Layer 3 of a small transformer language model trained on English Wikipedia (10 layers, counted from 0, width 64).
A neuron adds its activation times its output weights to the MLP's output. To switch it off is to set its activation to zero at one token and run the rest of the model.

Output weights of the MLP neurons that the questions are about. A number n stands for (n - 128) times 0.0075.
n13: 56, 153, 110, 78, 129, 107, 135, 72, 168, 130, 190, 175, 118, 102, 249, 129, 141, 144, 61, 119, 85, 97, 147, 126, 212, 90, 75, 60, 89, 127, 93, 174, 96, 114, 97, 166, 143, 135, 140, 93, 126, 133, 100, 117, 149, 97, 134, 127, 143, 90, 133, 138, 134, 148, 134, 81, 174, 151, 123, 155, 138, 90, 143, 170
n25: 166, 181, 136, 128, 115, 84, 149, 142, 121, 82, 160, 175, 148, 92, 173, 153, 147, 147, 151, 132, 55, 170, 165, 117, 113, 125, 146, 122, 82, 202, 32, 170, 118, 120, 121, 98, 48, 152, 157, 102, 111, 127, 176, 72, 122, 108, 138, 83, 65, 121, 113, 172, 165, 150, 93, 162, 152, 114, 138, 136, 91, 91, 140, 128
n29: 141, 106, 163, 133, 149, 113, 144, 128, 107, 209, 150, 123, 150, 108, 49, 135, 135, 66, 105, 142, 85, 150, 129, 102, 92, 110, 113, 110, 188, 120, 206, 97, 169, 132, 133, 97, 89, 125, 99, 47, 126, 81, 152, 114, 167, 105, 137, 134, 147, 132, 99, 74, 139, 152, 156, 124, 120, 132, 109, 193, 205, 149, 157, 150
n37: 100, 139, 143, 140, 112, 118, 83, 118, 182, 132, 165, 90, 110, 121, 149, 110, 102, 128, 109, 85, 186, 174, 125, 168, 135, 212, 105, 36, 151, 99, 109, 98, 117, 109, 184, 102, 111, 136, 128, 113, 145, 148, 135, 114, 93, 67, 127, 157, 198, 104, 154, 89, 116, 184, 123, 74, 117, 129, 139, 146, 177, 69, 179, 101
n41: 166, 185, 107, 126, 65, 140, 79, 119, 138, 115, 111, 151, 165, 44, 165, 113, 101, 98, 120, 133, 92, 149, 135, 190, 91, 95, 73, 140, 148, 137, 178, 139, 116, 187, 193, 103, 131, 149, 135, 79, 137, 140, 102, 183, 146, 134, 99, 97, 106, 136, 98, 118, 44, 169, 147, 96, 119, 94, 86, 164, 120, 124, 157, 135
n46: 100, 119, 175, 122, 127, 166, 113, 127, 138, 144, 86, 98, 206, 137, 115, 142, 141, 182, 114, 138, 134, 145, 126, 104, 150, 131, 103, 152, 86, 88, 130, 184, 109, 118, 65, 172, 124, 70, 49, 161, 120, 142, 114, 112, 122, 124, 141, 144, 138, 143, 74, 134, 84, 144, 89, 197, 131, 147, 154, 151, 200, 95, 117, 162
n65: 205, 135, 125, 76, 130, 138, 114, 132, 102, 109, 177, 141, 46, 179, 167, 140, 91, 184, 115, 112, 79, 165, 154, 106, 153, 160, 128, 154, 80, 134, 125, 56, 100, 78, 132, 107, 101, 136, 158, 143, 163, 161, 112, 122, 131, 151, 94, 126, 114, 120, 178, 128, 129, 138, 191, 200, 61, 100, 189, 101, 85, 79, 121, 98
n84: 110, 133, 88, 172, 94, 46, 144, 105, 124, 77, 144, 153, 94, 119, 138, 149, 143, 111, 154, 95, 83, 129, 65, 67, 115, 148, 91, 171, 118, 175, 131, 75, 154, 58, 174, 113, 122, 66, 143, 102, 99, 76, 143, 147, 147, 157, 199, 129, 122, 131, 140, 179, 100, 189, 159, 185, 130, 63, 139, 151, 93, 150, 159, 142
n104: 128, 95, 152, 192, 89, 135, 128, 180, 110, 110, 122, 191, 88, 117, 116, 88, 140, 141, 121, 139, 84, 143, 157, 167, 114, 149, 176, 107, 97, 152, 183, 135, 131, 57, 149, 201, 127, 141, 157, 92, 206, 142, 140, 104, 89, 134, 128, 141, 103, 196, 139, 122, 115, 162, 99, 95, 159, 105, 162, 16, 150, 116, 114, 176
n108: 86, 113, 189, 129, 125, 112, 126, 134, 171, 100, 147, 118, 122, 165, 95, 100, 97, 110, 161, 172, 67, 139, 107, 88, 91, 114, 196, 123, 131, 124, 195, 112, 134, 154, 36, 135, 72, 121, 174, 94, 156, 118, 131, 166, 116, 176, 111, 129, 78, 85, 152, 112, 140, 121, 168, 152, 187, 142, 121, 165, 127, 112, 187, 188
n111: 144, 91, 141, 101, 119, 44, 99, 138, 103, 138, 151, 173, 123, 157, 117, 133, 109, 140, 153, 143, 145, 190, 130, 81, 88, 115, 74, 117, 125, 117, 208, 184, 134, 100, 164, 106, 190, 153, 116, 128, 108, 117, 70, 146, 114, 99, 91, 136, 148, 160, 208, 105, 167, 164, 129, 131, 137, 146, 116, 124, 101, 127, 84, 146
n112: 86, 72, 115, 124, 117, 84, 41, 147, 113, 137, 119, 72, 108, 231, 73, 162, 131, 116, 122, 185, 126, 88, 111, 170, 101, 128, 152, 91, 131, 155, 106, 167, 107, 76, 134, 123, 112, 132, 117, 128, 130, 116, 121, 142, 215, 189, 110, 119, 92, 94, 81, 118, 128, 150, 141, 128, 103, 118, 116, 64, 181, 144, 122, 68
n165: 95, 174, 113, 223, 106, 191, 38, 95, 146, 148, 100, 162, 157, 183, 142, 140, 127, 131, 106, 87, 122, 120, 171, 102, 120, 196, 152, 120, 140, 116, 92, 65, 136, 131, 115, 157, 127, 159, 141, 141, 95, 107, 156, 116, 108, 89, 127, 111, 173, 107, 94, 83, 86, 92, 147, 151, 136, 150, 186, 81, 176, 149, 120, 94
n171: 81, 115, 111, 142, 129, 170, 119, 128, 89, 97, 49, 104, 100, 57, 135, 82, 145, 110, 136, 130, 87, 147, 139, 92, 109, 142, 209, 126, 120, 183, 120, 76, 139, 103, 82, 184, 169, 125, 119, 124, 137, 199, 84, 121, 132, 163, 116, 132, 205, 63, 108, 167, 152, 68, 112, 98, 96, 166, 154, 160, 150, 143, 145, 164
n184: 61, 75, 228, 130, 125, 108, 91, 138, 124, 165, 105, 130, 216, 91, 106, 173, 122, 138, 165, 94, 113, 142, 113, 101, 89, 113, 121, 119, 151, 87, 157, 72, 127, 135, 122, 181, 119, 131, 90, 115, 142, 137, 112, 91, 165, 123, 109, 115, 125, 86, 109, 118, 107, 153, 122, 216, 124, 141, 74, 96, 76, 74, 166, 165
n187: 101, 109, 108, 72, 122, 116, 129, 95, 130, 178, 142, 109, 129, 56, 180, 148, 138, 146, 139, 82, 156, 108, 100, 156, 108, 157, 101, 96, 112, 181, 93, 192, 145, 157, 106, 194, 160, 129, 123, 99, 124, 97, 125, 83, 77, 65, 184, 101, 176, 114, 42, 119, 137, 91, 76, 153, 128, 150, 79, 103, 107, 76, 118, 114

Each question names a token from some text and the token that comes next. It shows the activations a of the neurons there, in the order above. A number n stands for (n - 128) times 0.014.

Then comes g, the gradient of the next token's log-probability with respect to the MLP's output, scaled to length 1. A neuron's effect is roughly proportional to its activation times (output weights . g). A number n stands for (n - 128) times 0.0035.

"P", then "ol"
a: 128, 123, 119, 128, 134, 104, 134, 130, 127, 123, 128, 128, 129, 129, 109, 128
g: 99, 162, 103, 97, 174, 126, 166, 179, 143, 142, 99, 154, 96, 126, 138, 165, 179, 114, 131, 98, 119, 103, 80, 100, 159, 158, 142, 107, 126, 114, 99, 146, 134, 128, 74, 171, 136, 82, 63, 126, 108, 122, 47, 111, 81, 228, 114, 146, 132, 61, 171, 152, 66, 85, 158, 131, 204, 112, 148, 147, 104, 65, 124, 120
Which neuron, switched off, lowers the next token's probability most? n29

"ed", then " in"
a: 126, 125, 140, 127, 122, 128, 128, 131, 113, 129, 135, 114, 137, 123, 141, 97
g: 92, 152, 142, 145, 104, 147, 98, 183, 123, 144, 94, 152, 113, 164, 215, 128, 140, 109, 105, 191, 199, 100, 137, 131, 149, 149, 124, 155, 114, 147, 165, 98, 101, 87, 153, 76, 107, 136, 127, 76, 192, 107, 97, 154, 232, 181, 112, 118, 88, 61, 150, 121, 127, 114, 55, 158, 130, 156, 96, 165, 101, 157, 156, 138
Which neuron, switched off, lowers the next token's probability most? n187

"am", then "b"
a: 125, 129, 116, 130, 132, 154, 161, 118, 122, 128, 127, 134, 127, 114, 135, 131
g: 77, 147, 148, 111, 110, 131, 122, 80, 109, 113, 106, 181, 152, 94, 134, 197, 122, 86, 137, 84, 162, 176, 99, 117, 164, 144, 82, 177, 134, 160, 118, 140, 119, 90, 142, 98, 65, 190, 87, 122, 96, 99, 108, 164, 83, 114, 133, 96, 134, 181, 152, 101, 150, 175, 139, 152, 169, 108, 158, 175, 24, 64, 180, 144
Which two neurons, each switched off alone, lower its probability most, in order? n171, n65

"ed", then "s"
a: 126, 129, 151, 125, 127, 86, 126, 129, 125, 146, 115, 70, 131, 127, 140, 103
g: 118, 121, 100, 127, 107, 101, 103, 40, 130, 114, 63, 113, 110, 68, 159, 157, 119, 146, 191, 144, 79, 131, 99, 94, 172, 105, 148, 86, 156, 139, 67, 131, 111, 138, 139, 168, 88, 88, 197, 139, 159, 141, 189, 129, 155, 180, 167, 106, 133, 100, 128, 73, 153, 114, 71, 181, 134, 80, 141, 128, 45, 145, 159, 148
Which neuron, switched off, lowers the next token's probability most? n46

" m", then "ate"
a: 134, 128, 128, 134, 128, 125, 128, 116, 125, 123, 136, 137, 126, 124, 115, 134
g: 101, 132, 135, 184, 185, 100, 124, 186, 183, 95, 98, 101, 144, 117, 103, 119, 133, 104, 163, 99, 79, 151, 151, 102, 91, 113, 164, 123, 160, 163, 146, 196, 144, 81, 216, 122, 125, 69, 179, 119, 58, 92, 129, 69, 83, 136, 117, 186, 136, 106, 139, 171, 136, 138, 108, 84, 68, 174, 181, 128, 120, 108, 152, 141
Which neuron, switched off, raises the next token's probability most? n84

"e", then "o"
a: 126, 127, 116, 125, 127, 110, 105, 124, 128, 113, 123, 123, 134, 137, 126, 124
g: 110, 219, 129, 155, 135, 128, 161, 123, 115, 98, 91, 158, 151, 120, 188, 174, 152, 148, 151, 136, 65, 116, 115, 107, 90, 150, 139, 75, 135, 131, 114, 118, 170, 131, 65, 104, 170, 58, 161, 143, 186, 114, 142, 154, 211, 96, 159, 117, 91, 192, 65, 179, 183, 158, 125, 113, 143, 118, 96, 130, 83, 82, 123, 109
Which two neurons, each switched off alone, lower its probability most, in order? n65, n29

"é", then "g"
a: 125, 121, 120, 124, 125, 134, 128, 111, 130, 124, 128, 124, 129, 126, 127, 94
g: 123, 107, 169, 130, 106, 102, 161, 120, 158, 150, 163, 91, 119, 120, 114, 211, 149, 137, 101, 144, 82, 84, 98, 100, 87, 168, 225, 124, 117, 153, 156, 182, 140, 171, 194, 130, 122, 138, 145, 52, 140, 175, 108, 99, 113, 142, 107, 135, 121, 90, 146, 115, 87, 122, 31, 132, 171, 166, 46, 148, 140, 118, 143, 150
Which neuron, switched off, lowers the next token's probability most? n84

" f", then "our"
a: 133, 87, 127, 122, 136, 130, 120, 134, 127, 126, 130, 130, 136, 125, 117, 115
g: 132, 163, 170, 111, 107, 130, 161, 133, 38, 90, 180, 200, 85, 148, 140, 110, 101, 142, 106, 156, 134, 146, 154, 155, 95, 133, 107, 141, 114, 101, 155, 155, 167, 121, 129, 171, 179, 89, 28, 155, 188, 83, 120, 190, 93, 72, 148, 101, 91, 81, 170, 124, 114, 101, 152, 162, 118, 106, 165, 107, 108, 132, 103, 187
Which neuron, switched off, lowers the next token's probability most? n25

"w", then "h"
a: 138, 105, 129, 121, 126, 116, 120, 129, 135, 134, 129, 155, 130, 125, 135, 131
g: 164, 111, 157, 118, 172, 73, 97, 168, 63, 90, 108, 136, 150, 180, 97, 170, 63, 73, 108, 132, 145, 160, 158, 115, 136, 166, 148, 168, 112, 149, 112, 145, 95, 137, 99, 170, 78, 142, 152, 127, 129, 113, 57, 147, 100, 90, 44, 200, 141, 140, 145, 172, 129, 137, 106, 117, 192, 109, 133, 78, 113, 113, 211, 123
Which neuron, switched off, raises the next token's probability most? n25

"ain", then " un"
a: 155, 127, 78, 124, 132, 129, 142, 109, 125, 135, 123, 130, 133, 101, 120, 118
g: 130, 139, 118, 113, 156, 94, 81, 36, 83, 160, 135, 130, 121, 140, 194, 126, 139, 120, 170, 111, 149, 169, 149, 137, 188, 167, 80, 70, 183, 190, 62, 148, 121, 117, 172, 111, 96, 108, 77, 143, 108, 117, 69, 128, 96, 135, 93, 157, 122, 95, 113, 179, 90, 187, 148, 109, 71, 145, 91, 100, 98, 99, 156, 82
Which two neurons, each switched off alone, lower its probability most, in order? n29, n13

"ild", then "ren"
a: 129, 140, 113, 131, 113, 111, 148, 118, 133, 158, 125, 125, 126, 129, 152, 133
g: 191, 171, 190, 118, 94, 109, 145, 130, 119, 86, 110, 44, 147, 97, 74, 129, 199, 175, 139, 120, 85, 136, 68, 124, 132, 133, 128, 148, 89, 139, 191, 126, 138, 36, 126, 116, 132, 76, 175, 126, 134, 176, 172, 71, 128, 149, 129, 127, 75, 109, 145, 110, 85, 136, 134, 174, 99, 130, 112, 201, 117, 90, 136, 131
Which neuron, switched off, lowers the next token's probability most? n108

"ed", then "ro"
a: 124, 115, 173, 145, 114, 107, 90, 74, 114, 129, 124, 84, 142, 127, 134, 128
g: 123, 68, 170, 110, 151, 122, 117, 69, 115, 111, 76, 32, 87, 144, 172, 149, 138, 158, 124, 134, 44, 128, 55, 74, 161, 125, 194, 73, 133, 221, 137, 110, 126, 126, 125, 114, 117, 103, 164, 85, 147, 112, 136, 115, 139, 127, 121, 134, 126, 68, 119, 149, 111, 104, 123, 148, 206, 167, 123, 89, 144, 118, 101, 114
Which neuron, switched off, raises the next token's probability most? n112

"ough", then " m"
a: 145, 131, 127, 32, 159, 133, 115, 128, 106, 131, 117, 141, 106, 129, 142, 127
g: 138, 103, 101, 180, 136, 106, 122, 170, 143, 173, 52, 85, 93, 124, 142, 187, 134, 85, 131, 198, 130, 136, 95, 113, 95, 163, 147, 143, 129, 102, 170, 84, 174, 129, 149, 111, 167, 105, 87, 220, 67, 129, 109, 200, 84, 130, 129, 127, 119, 198, 147, 131, 171, 158, 151, 191, 145, 134, 132, 128, 99, 80, 126, 78
Which neuron, switched off, raises the next token's probability most? n13

"and", then "-"
a: 128, 126, 116, 117, 127, 128, 129, 109, 136, 138, 128, 130, 125, 128, 127, 124
g: 158, 123, 138, 108, 128, 108, 143, 137, 109, 168, 134, 109, 124, 89, 102, 185, 96, 107, 137, 149, 148, 159, 125, 109, 68, 106, 117, 125, 108, 163, 115, 125, 197, 127, 127, 78, 98, 60, 184, 98, 132, 164, 138, 80, 95, 234, 119, 162, 134, 104, 70, 48, 147, 147, 116, 159, 59, 128, 140, 130, 153, 128, 35, 166
Which neuron, switched off, lowers the next token's probability most? n37

" M", then "os"
a: 127, 128, 125, 133, 129, 125, 122, 109, 118, 124, 128, 124, 128, 128, 120, 130
g: 142, 166, 124, 161, 131, 158, 110, 95, 74, 144, 142, 114, 184, 102, 117, 153, 148, 108, 107, 100, 136, 204, 132, 117, 151, 139, 126, 89, 113, 151, 117, 162, 131, 83, 151, 68, 120, 100, 121, 150, 140, 155, 155, 117, 104, 188, 112, 154, 114, 97, 176, 194, 60, 125, 147, 113, 153, 128, 237, 145, 99, 117, 153, 249
Which neuron, switched off, raises the next token's probability most? n84

"o", then " l"
a: 131, 125, 128, 136, 139, 125, 126, 120, 128, 128, 122, 128, 121, 102, 72, 132
g: 164, 95, 101, 55, 118, 157, 73, 201, 153, 103, 123, 149, 155, 182, 137, 138, 118, 112, 109, 184, 145, 107, 136, 114, 131, 84, 120, 217, 105, 151, 142, 103, 98, 127, 115, 103, 170, 103, 71, 131, 74, 98, 142, 97, 110, 195, 176, 115, 166, 170, 186, 135, 128, 126, 149, 132, 191, 128, 168, 160, 91, 128, 106, 47
Which two neurons, each switched off alone, lower its probability most, in order? n184, n171

" play", then "ed"
a: 130, 124, 135, 128, 126, 130, 145, 120, 140, 136, 119, 127, 135, 115, 119, 111
g: 171, 175, 122, 138, 141, 129, 76, 192, 138, 98, 80, 172, 167, 75, 41, 119, 141, 132, 113, 129, 144, 76, 155, 142, 106, 71, 123, 149, 166, 149, 153, 176, 168, 75, 182, 119, 101, 173, 176, 70, 137, 157, 75, 122, 116, 142, 126, 157, 161, 157, 114, 114, 61, 113, 147, 145, 83, 61, 92, 107, 114, 147, 178, 122
Which neuron, switched off, raises the next token's probability most? n65

"&", then " D"
a: 136, 123, 129, 139, 134, 126, 132, 129, 111, 135, 131, 119, 125, 122, 131, 129
g: 138, 167, 105, 85, 121, 153, 165, 85, 129, 211, 101, 141, 145, 139, 132, 132, 111, 98, 128, 102, 76, 153, 154, 101, 183, 124, 147, 189, 106, 147, 113, 131, 117, 186, 211, 92, 186, 124, 153, 109, 74, 112, 122, 82, 116, 75, 138, 131, 91, 18, 204, 171, 83, 143, 138, 114, 116, 162, 120, 157, 134, 102, 129, 135
Which two neurons, each switched off alone, lower its probability most, in order? n104, n112

"re", then " were"
a: 139, 140, 120, 86, 135, 136, 123, 127, 99, 117, 129, 138, 126, 115, 128, 125
g: 166, 150, 117, 156, 220, 145, 112, 141, 134, 47, 141, 185, 108, 213, 91, 129, 125, 61, 102, 186, 132, 140, 142, 161, 220, 88, 123, 94, 112, 82, 173, 140, 124, 147, 103, 122, 111, 117, 83, 145, 166, 154, 85, 137, 109, 151, 124, 153, 112, 153, 146, 189, 92, 149, 140, 149, 112, 119, 164, 101, 105, 190, 172, 136
Which neuron, switched off, raises the next token's probability most? n104

"ort", then " v"
a: 126, 134, 129, 121, 121, 131, 149, 131, 130, 121, 130, 102, 130, 124, 130, 126
g: 116, 133, 55, 105, 165, 117, 125, 30, 138, 101, 130, 122, 147, 151, 138, 160, 166, 128, 159, 96, 144, 159, 187, 78, 126, 148, 176, 110, 137, 118, 159, 122, 187, 160, 76, 142, 147, 181, 64, 159, 130, 91, 112, 163, 125, 75, 96, 102, 101, 130, 171, 134, 160, 129, 126, 72, 174, 207, 122, 192, 90, 79, 155, 135
Which neuron, switched off, lowers the next token's probability most? n112

"an", then " ag"
a: 129, 129, 128, 93, 126, 136, 110, 126, 129, 135, 129, 114, 141, 129, 130, 112
g: 127, 176, 113, 68, 83, 120, 110, 123, 91, 99, 240, 161, 152, 208, 175, 100, 100, 97, 174, 168, 135, 105, 134, 142, 77, 174, 103, 115, 177, 107, 134, 92, 150, 105, 110, 145, 176, 112, 136, 107, 106, 110, 179, 163, 139, 72, 114, 113, 147, 75, 160, 127, 146, 132, 150, 142, 43, 144, 94, 123, 174, 154, 132, 167
Which neuron, switched off, raises the next token's probability most? n37

" st", then "art"
a: 129, 91, 112, 125, 124, 120, 128, 129, 132, 122, 139, 124, 128, 123, 111, 126
g: 124, 115, 145, 65, 108, 165, 53, 192, 141, 136, 129, 103, 141, 137, 81, 125, 100, 169, 158, 124, 172, 166, 186, 160, 117, 119, 98, 146, 152, 150, 75, 125, 133, 30, 208, 122, 136, 125, 114, 179, 162, 131, 171, 142, 116, 109, 146, 123, 194, 134, 73, 127, 110, 96, 155, 122, 55, 185, 153, 112, 110, 168, 144, 86
Which two neurons, each switched off alone, lower its probability most, in order? n25, n108

" was", then " d"
a: 135, 107, 120, 135, 136, 135, 115, 132, 108, 133, 125, 130, 126, 115, 130, 144
g: 107, 93, 109, 171, 96, 134, 146, 207, 119, 176, 177, 144, 195, 174, 83, 121, 123, 173, 86, 116, 99, 79, 79, 112, 113, 63, 154, 128, 145, 109, 121, 102, 155, 153, 135, 120, 139, 198, 62, 130, 109, 171, 70, 121, 104, 109, 125, 152, 113, 119, 179, 149, 136, 110, 130, 108, 93, 66, 120, 118, 158, 109, 84, 224
Which neuron, switched off, raises the next token's probability most? n187

"d", then "em"
a: 127, 127, 130, 127, 119, 119, 158, 80, 123, 101, 128, 124, 130, 139, 120, 131
g: 159, 93, 146, 147, 136, 118, 116, 149, 94, 137, 100, 156, 104, 164, 41, 88, 167, 126, 164, 126, 191, 162, 185, 147, 133, 133, 241, 160, 87, 92, 185, 176, 84, 89, 122, 143, 82, 158, 161, 112, 128, 152, 84, 98, 126, 145, 128, 135, 144, 128, 161, 69, 110, 71, 169, 112, 176, 160, 77, 140, 160, 146, 112, 107
Which neuron, switched off, lowers the next token's probability most? n84

"t", then " "
a: 135, 128, 107, 130, 120, 139, 113, 4, 128, 139, 85, 115, 135, 106, 127, 138
g: 160, 163, 177, 157, 164, 154, 163, 119, 153, 100, 174, 142, 114, 127, 134, 194, 118, 105, 156, 72, 84, 85, 103, 171, 123, 83, 99, 148, 135, 160, 103, 134, 141, 96, 86, 133, 112, 186, 116, 90, 83, 164, 122, 188, 85, 147, 127, 103, 151, 71, 171, 135, 164, 79, 123, 121, 176, 57, 190, 102, 152, 159, 215, 144
Which neuron, switched off, lowers the next token's probability most? n111

" d", then "uring"
a: 125, 113, 130, 127, 146, 134, 129, 128, 140, 128, 125, 126, 128, 128, 119, 128
g: 84, 173, 40, 31, 138, 127, 184, 79, 91, 61, 120, 99, 114, 196, 194, 169, 199, 164, 156, 98, 110, 118, 78, 102, 135, 125, 109, 128, 114, 122, 110, 81, 120, 136, 102, 120, 69, 139, 138, 99, 101, 109, 142, 139, 100, 117, 138, 147, 90, 119, 143, 114, 128, 130, 128, 122, 160, 122, 154, 147, 139, 179, 43, 140
Which neuron, switched off, lowers the next token's probability most? n184

"ed", then " h"
a: 129, 115, 152, 130, 130, 120, 113, 127, 117, 130, 155, 113, 129, 129, 114, 93
g: 86, 171, 138, 182, 145, 171, 113, 57, 165, 107, 75, 151, 127, 124, 130, 136, 97, 93, 176, 160, 118, 143, 79, 141, 63, 120, 168, 132, 183, 134, 133, 89, 123, 138, 98, 166, 175, 90, 137, 197, 134, 130, 190, 76, 116, 176, 122, 109, 79, 126, 181, 98, 160, 185, 121, 133, 111, 215, 169, 159, 150, 98, 120, 107
Which neuron, switched off, lowers the next token's probability most? n187

"im", then "ing"
a: 118, 131, 134, 134, 136, 128, 117, 104, 121, 110, 130, 130, 132, 38, 127, 115
g: 51, 79, 148, 98, 109, 142, 163, 95, 156, 150, 170, 121, 89, 66, 136, 114, 198, 134, 96, 117, 121, 81, 98, 131, 94, 85, 155, 126, 47, 78, 85, 153, 97, 90, 77, 114, 104, 184, 152, 109, 200, 164, 111, 129, 107, 151, 104, 120, 124, 104, 99, 149, 124, 148, 138, 148, 118, 104, 148, 104, 147, 69, 206, 187
Which neuron, switched off, raises the next token's probability most? n171

"ite", then ".\n\n"
a: 140, 123, 127, 131, 127, 128, 124, 117, 112, 117, 129, 128, 146, 132, 132, 146
g: 120, 64, 129, 102, 90, 108, 157, 110, 126, 90, 194, 137, 154, 134, 111, 128, 118, 76, 131, 112, 90, 101, 116, 131, 68, 130, 75, 105, 91, 128, 112, 154, 222, 165, 171, 104, 93, 178, 97, 147, 169, 153, 136, 164, 145, 149, 131, 168, 125, 164, 164, 144, 211, 112, 146, 66, 160, 47, 127, 194, 149, 104, 128, 169
Which neuron, switched off, raises the next token's probability most? n165

"am", then ","
a: 135, 121, 99, 125, 115, 130, 155, 113, 124, 112, 129, 127, 128, 108, 137, 121
g: 163, 128, 67, 167, 129, 133, 123, 92, 58, 96, 104, 135, 204, 129, 226, 176, 112, 130, 121, 121, 71, 96, 141, 109, 74, 84, 100, 149, 149, 90, 91, 118, 127, 188, 103, 188, 56, 151, 154, 155, 121, 73, 144, 168, 103, 121, 123, 127, 79, 74, 128, 99, 165, 118, 166, 93, 131, 97, 123, 145, 101, 87, 125, 115
Which neuron, switched off, raises the next token's probability most? n41

"he", then "w"
a: 134, 131, 107, 126, 139, 120, 118, 126, 128, 128, 131, 132, 143, 124, 152, 116
g: 84, 177, 116, 150, 100, 114, 136, 114, 133, 55, 74, 131, 96, 125, 130, 170, 115, 114, 125, 81, 91, 57, 150, 172, 39, 129, 90, 127, 102, 99, 80, 155, 123, 116, 138, 93, 174, 101, 194, 92, 102, 191, 142, 134, 128, 173, 146, 50, 191, 133, 192, 104, 116, 124, 177, 168, 112, 112, 151, 146, 142, 126, 93, 135
Which neuron, switched off, lowers the next token's probability most? n29

" R", then "F"
a: 134, 128, 129, 122, 134, 118, 137, 129, 143, 120, 145, 126, 128, 132, 127, 138
g: 122, 71, 70, 140, 69, 98, 126, 142, 118, 100, 71, 141, 132, 152, 60, 145, 172, 137, 123, 112, 167, 140, 96, 176, 134, 129, 71, 195, 144, 148, 134, 78, 71, 106, 77, 62, 72, 104, 100, 109, 88, 117, 105, 107, 120, 100, 124, 130, 133, 154, 151, 43, 201, 185, 137, 129, 122, 149, 135, 199, 117, 108, 130, 126
Which neuron, switched off, lowers the next token's probability most? n111

"ts", then " to"
a: 124, 127, 127, 136, 130, 128, 116, 126, 135, 111, 133, 128, 129, 112, 127, 140
g: 125, 115, 107, 186, 153, 157, 56, 164, 154, 115, 172, 71, 155, 142, 136, 67, 135, 89, 165, 73, 149, 141, 147, 115, 124, 189, 121, 66, 81, 169, 109, 115, 152, 121, 82, 98, 108, 139, 112, 121, 165, 112, 114, 182, 146, 169, 153, 197, 126, 119, 42, 132, 193, 131, 79, 92, 110, 86, 131, 168, 84, 150, 167, 130
Which neuron, switched off, raises the next token's probability most? n171

" d", then "r"
a: 126, 105, 130, 119, 144, 134, 130, 128, 149, 126, 124, 125, 129, 130, 117, 125
g: 120, 120, 145, 95, 114, 110, 150, 100, 151, 112, 152, 75, 116, 160, 190, 131, 147, 242, 134, 171, 103, 125, 110, 136, 137, 200, 154, 155, 88, 202, 91, 80, 117, 158, 102, 140, 170, 127, 147, 145, 80, 76, 192, 155, 98, 162, 190, 131, 76, 144, 99, 128, 121, 136, 192, 99, 113, 154, 156, 110, 181, 137, 95, 154
Which neuron, switched off, lowers the next token's probability most? n184

"ity", then " which"
a: 138, 128, 133, 128, 137, 130, 127, 116, 126, 113, 129, 129, 132, 129, 131, 126
g: 151, 102, 108, 92, 137, 196, 168, 104, 120, 126, 157, 181, 155, 122, 151, 113, 126, 118, 135, 101, 130, 125, 124, 125, 110, 136, 131, 166, 145, 125, 157, 119, 149, 137, 49, 117, 78, 160, 178, 86, 201, 150, 100, 162, 122, 51, 117, 80, 124, 83, 136, 120, 205, 83, 145, 92, 114, 95, 85, 126, 139, 9, 85, 100
Which neuron, switched off, lowers the next token's probability most? n84

" s", then "ec"
a: 123, 108, 118, 131, 134, 126, 139, 102, 133, 127, 138, 122, 120, 116, 127, 123
g: 159, 140, 184, 149, 134, 181, 185, 87, 134, 90, 119, 133, 115, 110, 121, 96, 94, 212, 95, 99, 146, 143, 196, 142, 148, 133, 60, 71, 173, 117, 149, 179, 100, 107, 146, 127, 129, 105, 181, 125, 116, 184, 141, 193, 76, 94, 190, 75, 128, 139, 131, 92, 126, 145, 78, 151, 79, 186, 150, 119, 116, 169, 129, 94
Which neuron, switched off, lowers the next token's probability most? n84

" and", then " he"
a: 143, 130, 125, 137, 128, 140, 127, 136, 129, 125, 134, 128, 129, 116, 131, 133
g: 193, 150, 39, 73, 100, 97, 141, 111, 103, 130, 139, 161, 167, 147, 56, 133, 120, 134, 142, 135, 143, 154, 63, 144, 166, 149, 161, 167, 101, 96, 147, 161, 149, 123, 151, 143, 62, 84, 193, 170, 83, 161, 94, 129, 148, 98, 165, 129, 114, 146, 30, 134, 121, 104, 104, 134, 147, 122, 122, 59, 101, 113, 180, 107
Which neuron, switched off, lowers the next token's probability most? n171

"z", then "il"
a: 225, 127, 128, 123, 134, 226, 164, 107, 123, 98, 137, 115, 124, 132, 126, 132
g: 116, 166, 170, 99, 58, 112, 87, 77, 114, 112, 56, 95, 128, 118, 74, 92, 135, 198, 122, 146, 124, 166, 48, 123, 120, 151, 123, 86, 122, 180, 113, 186, 102, 136, 107, 193, 112, 80, 84, 112, 162, 156, 147, 157, 162, 123, 151, 66, 146, 146, 131, 128, 127, 126, 136, 189, 172, 157, 87, 167, 117, 200, 152, 127
Which neuron, switched off, lowers the next token's probability most? n46

" in", then "to"
a: 147, 129, 129, 122, 143, 139, 124, 126, 128, 129, 128, 125, 128, 132, 128, 141
g: 102, 63, 114, 74, 64, 90, 127, 232, 129, 185, 88, 127, 92, 58, 113, 180, 121, 122, 106, 116, 77, 120, 67, 118, 61, 72, 181, 156, 80, 114, 159, 159, 100, 144, 137, 76, 149, 168, 142, 106, 146, 113, 146, 115, 111, 139, 128, 148, 149, 113, 151, 174, 144, 110, 147, 106, 124, 74, 155, 148, 93, 127, 141, 87
Which neuron, switched off, lowers the next token's probability most? n41

"ac", then "her"
a: 125, 130, 134, 87, 128, 132, 128, 124, 120, 129, 138, 127, 124, 131, 127, 133
g: 126, 147, 89, 152, 165, 138, 121, 112, 33, 116, 142, 43, 144, 105, 92, 121, 97, 128, 130, 134, 109, 199, 97, 159, 143, 157, 199, 120, 110, 137, 142, 132, 79, 165, 128, 196, 112, 141, 133, 111, 180, 144, 178, 123, 67, 156, 136, 159, 109, 107, 40, 138, 136, 57, 142, 155, 110, 112, 96, 166, 66, 160, 151, 151
Which neuron, switched off, raises the next token's probability most? n111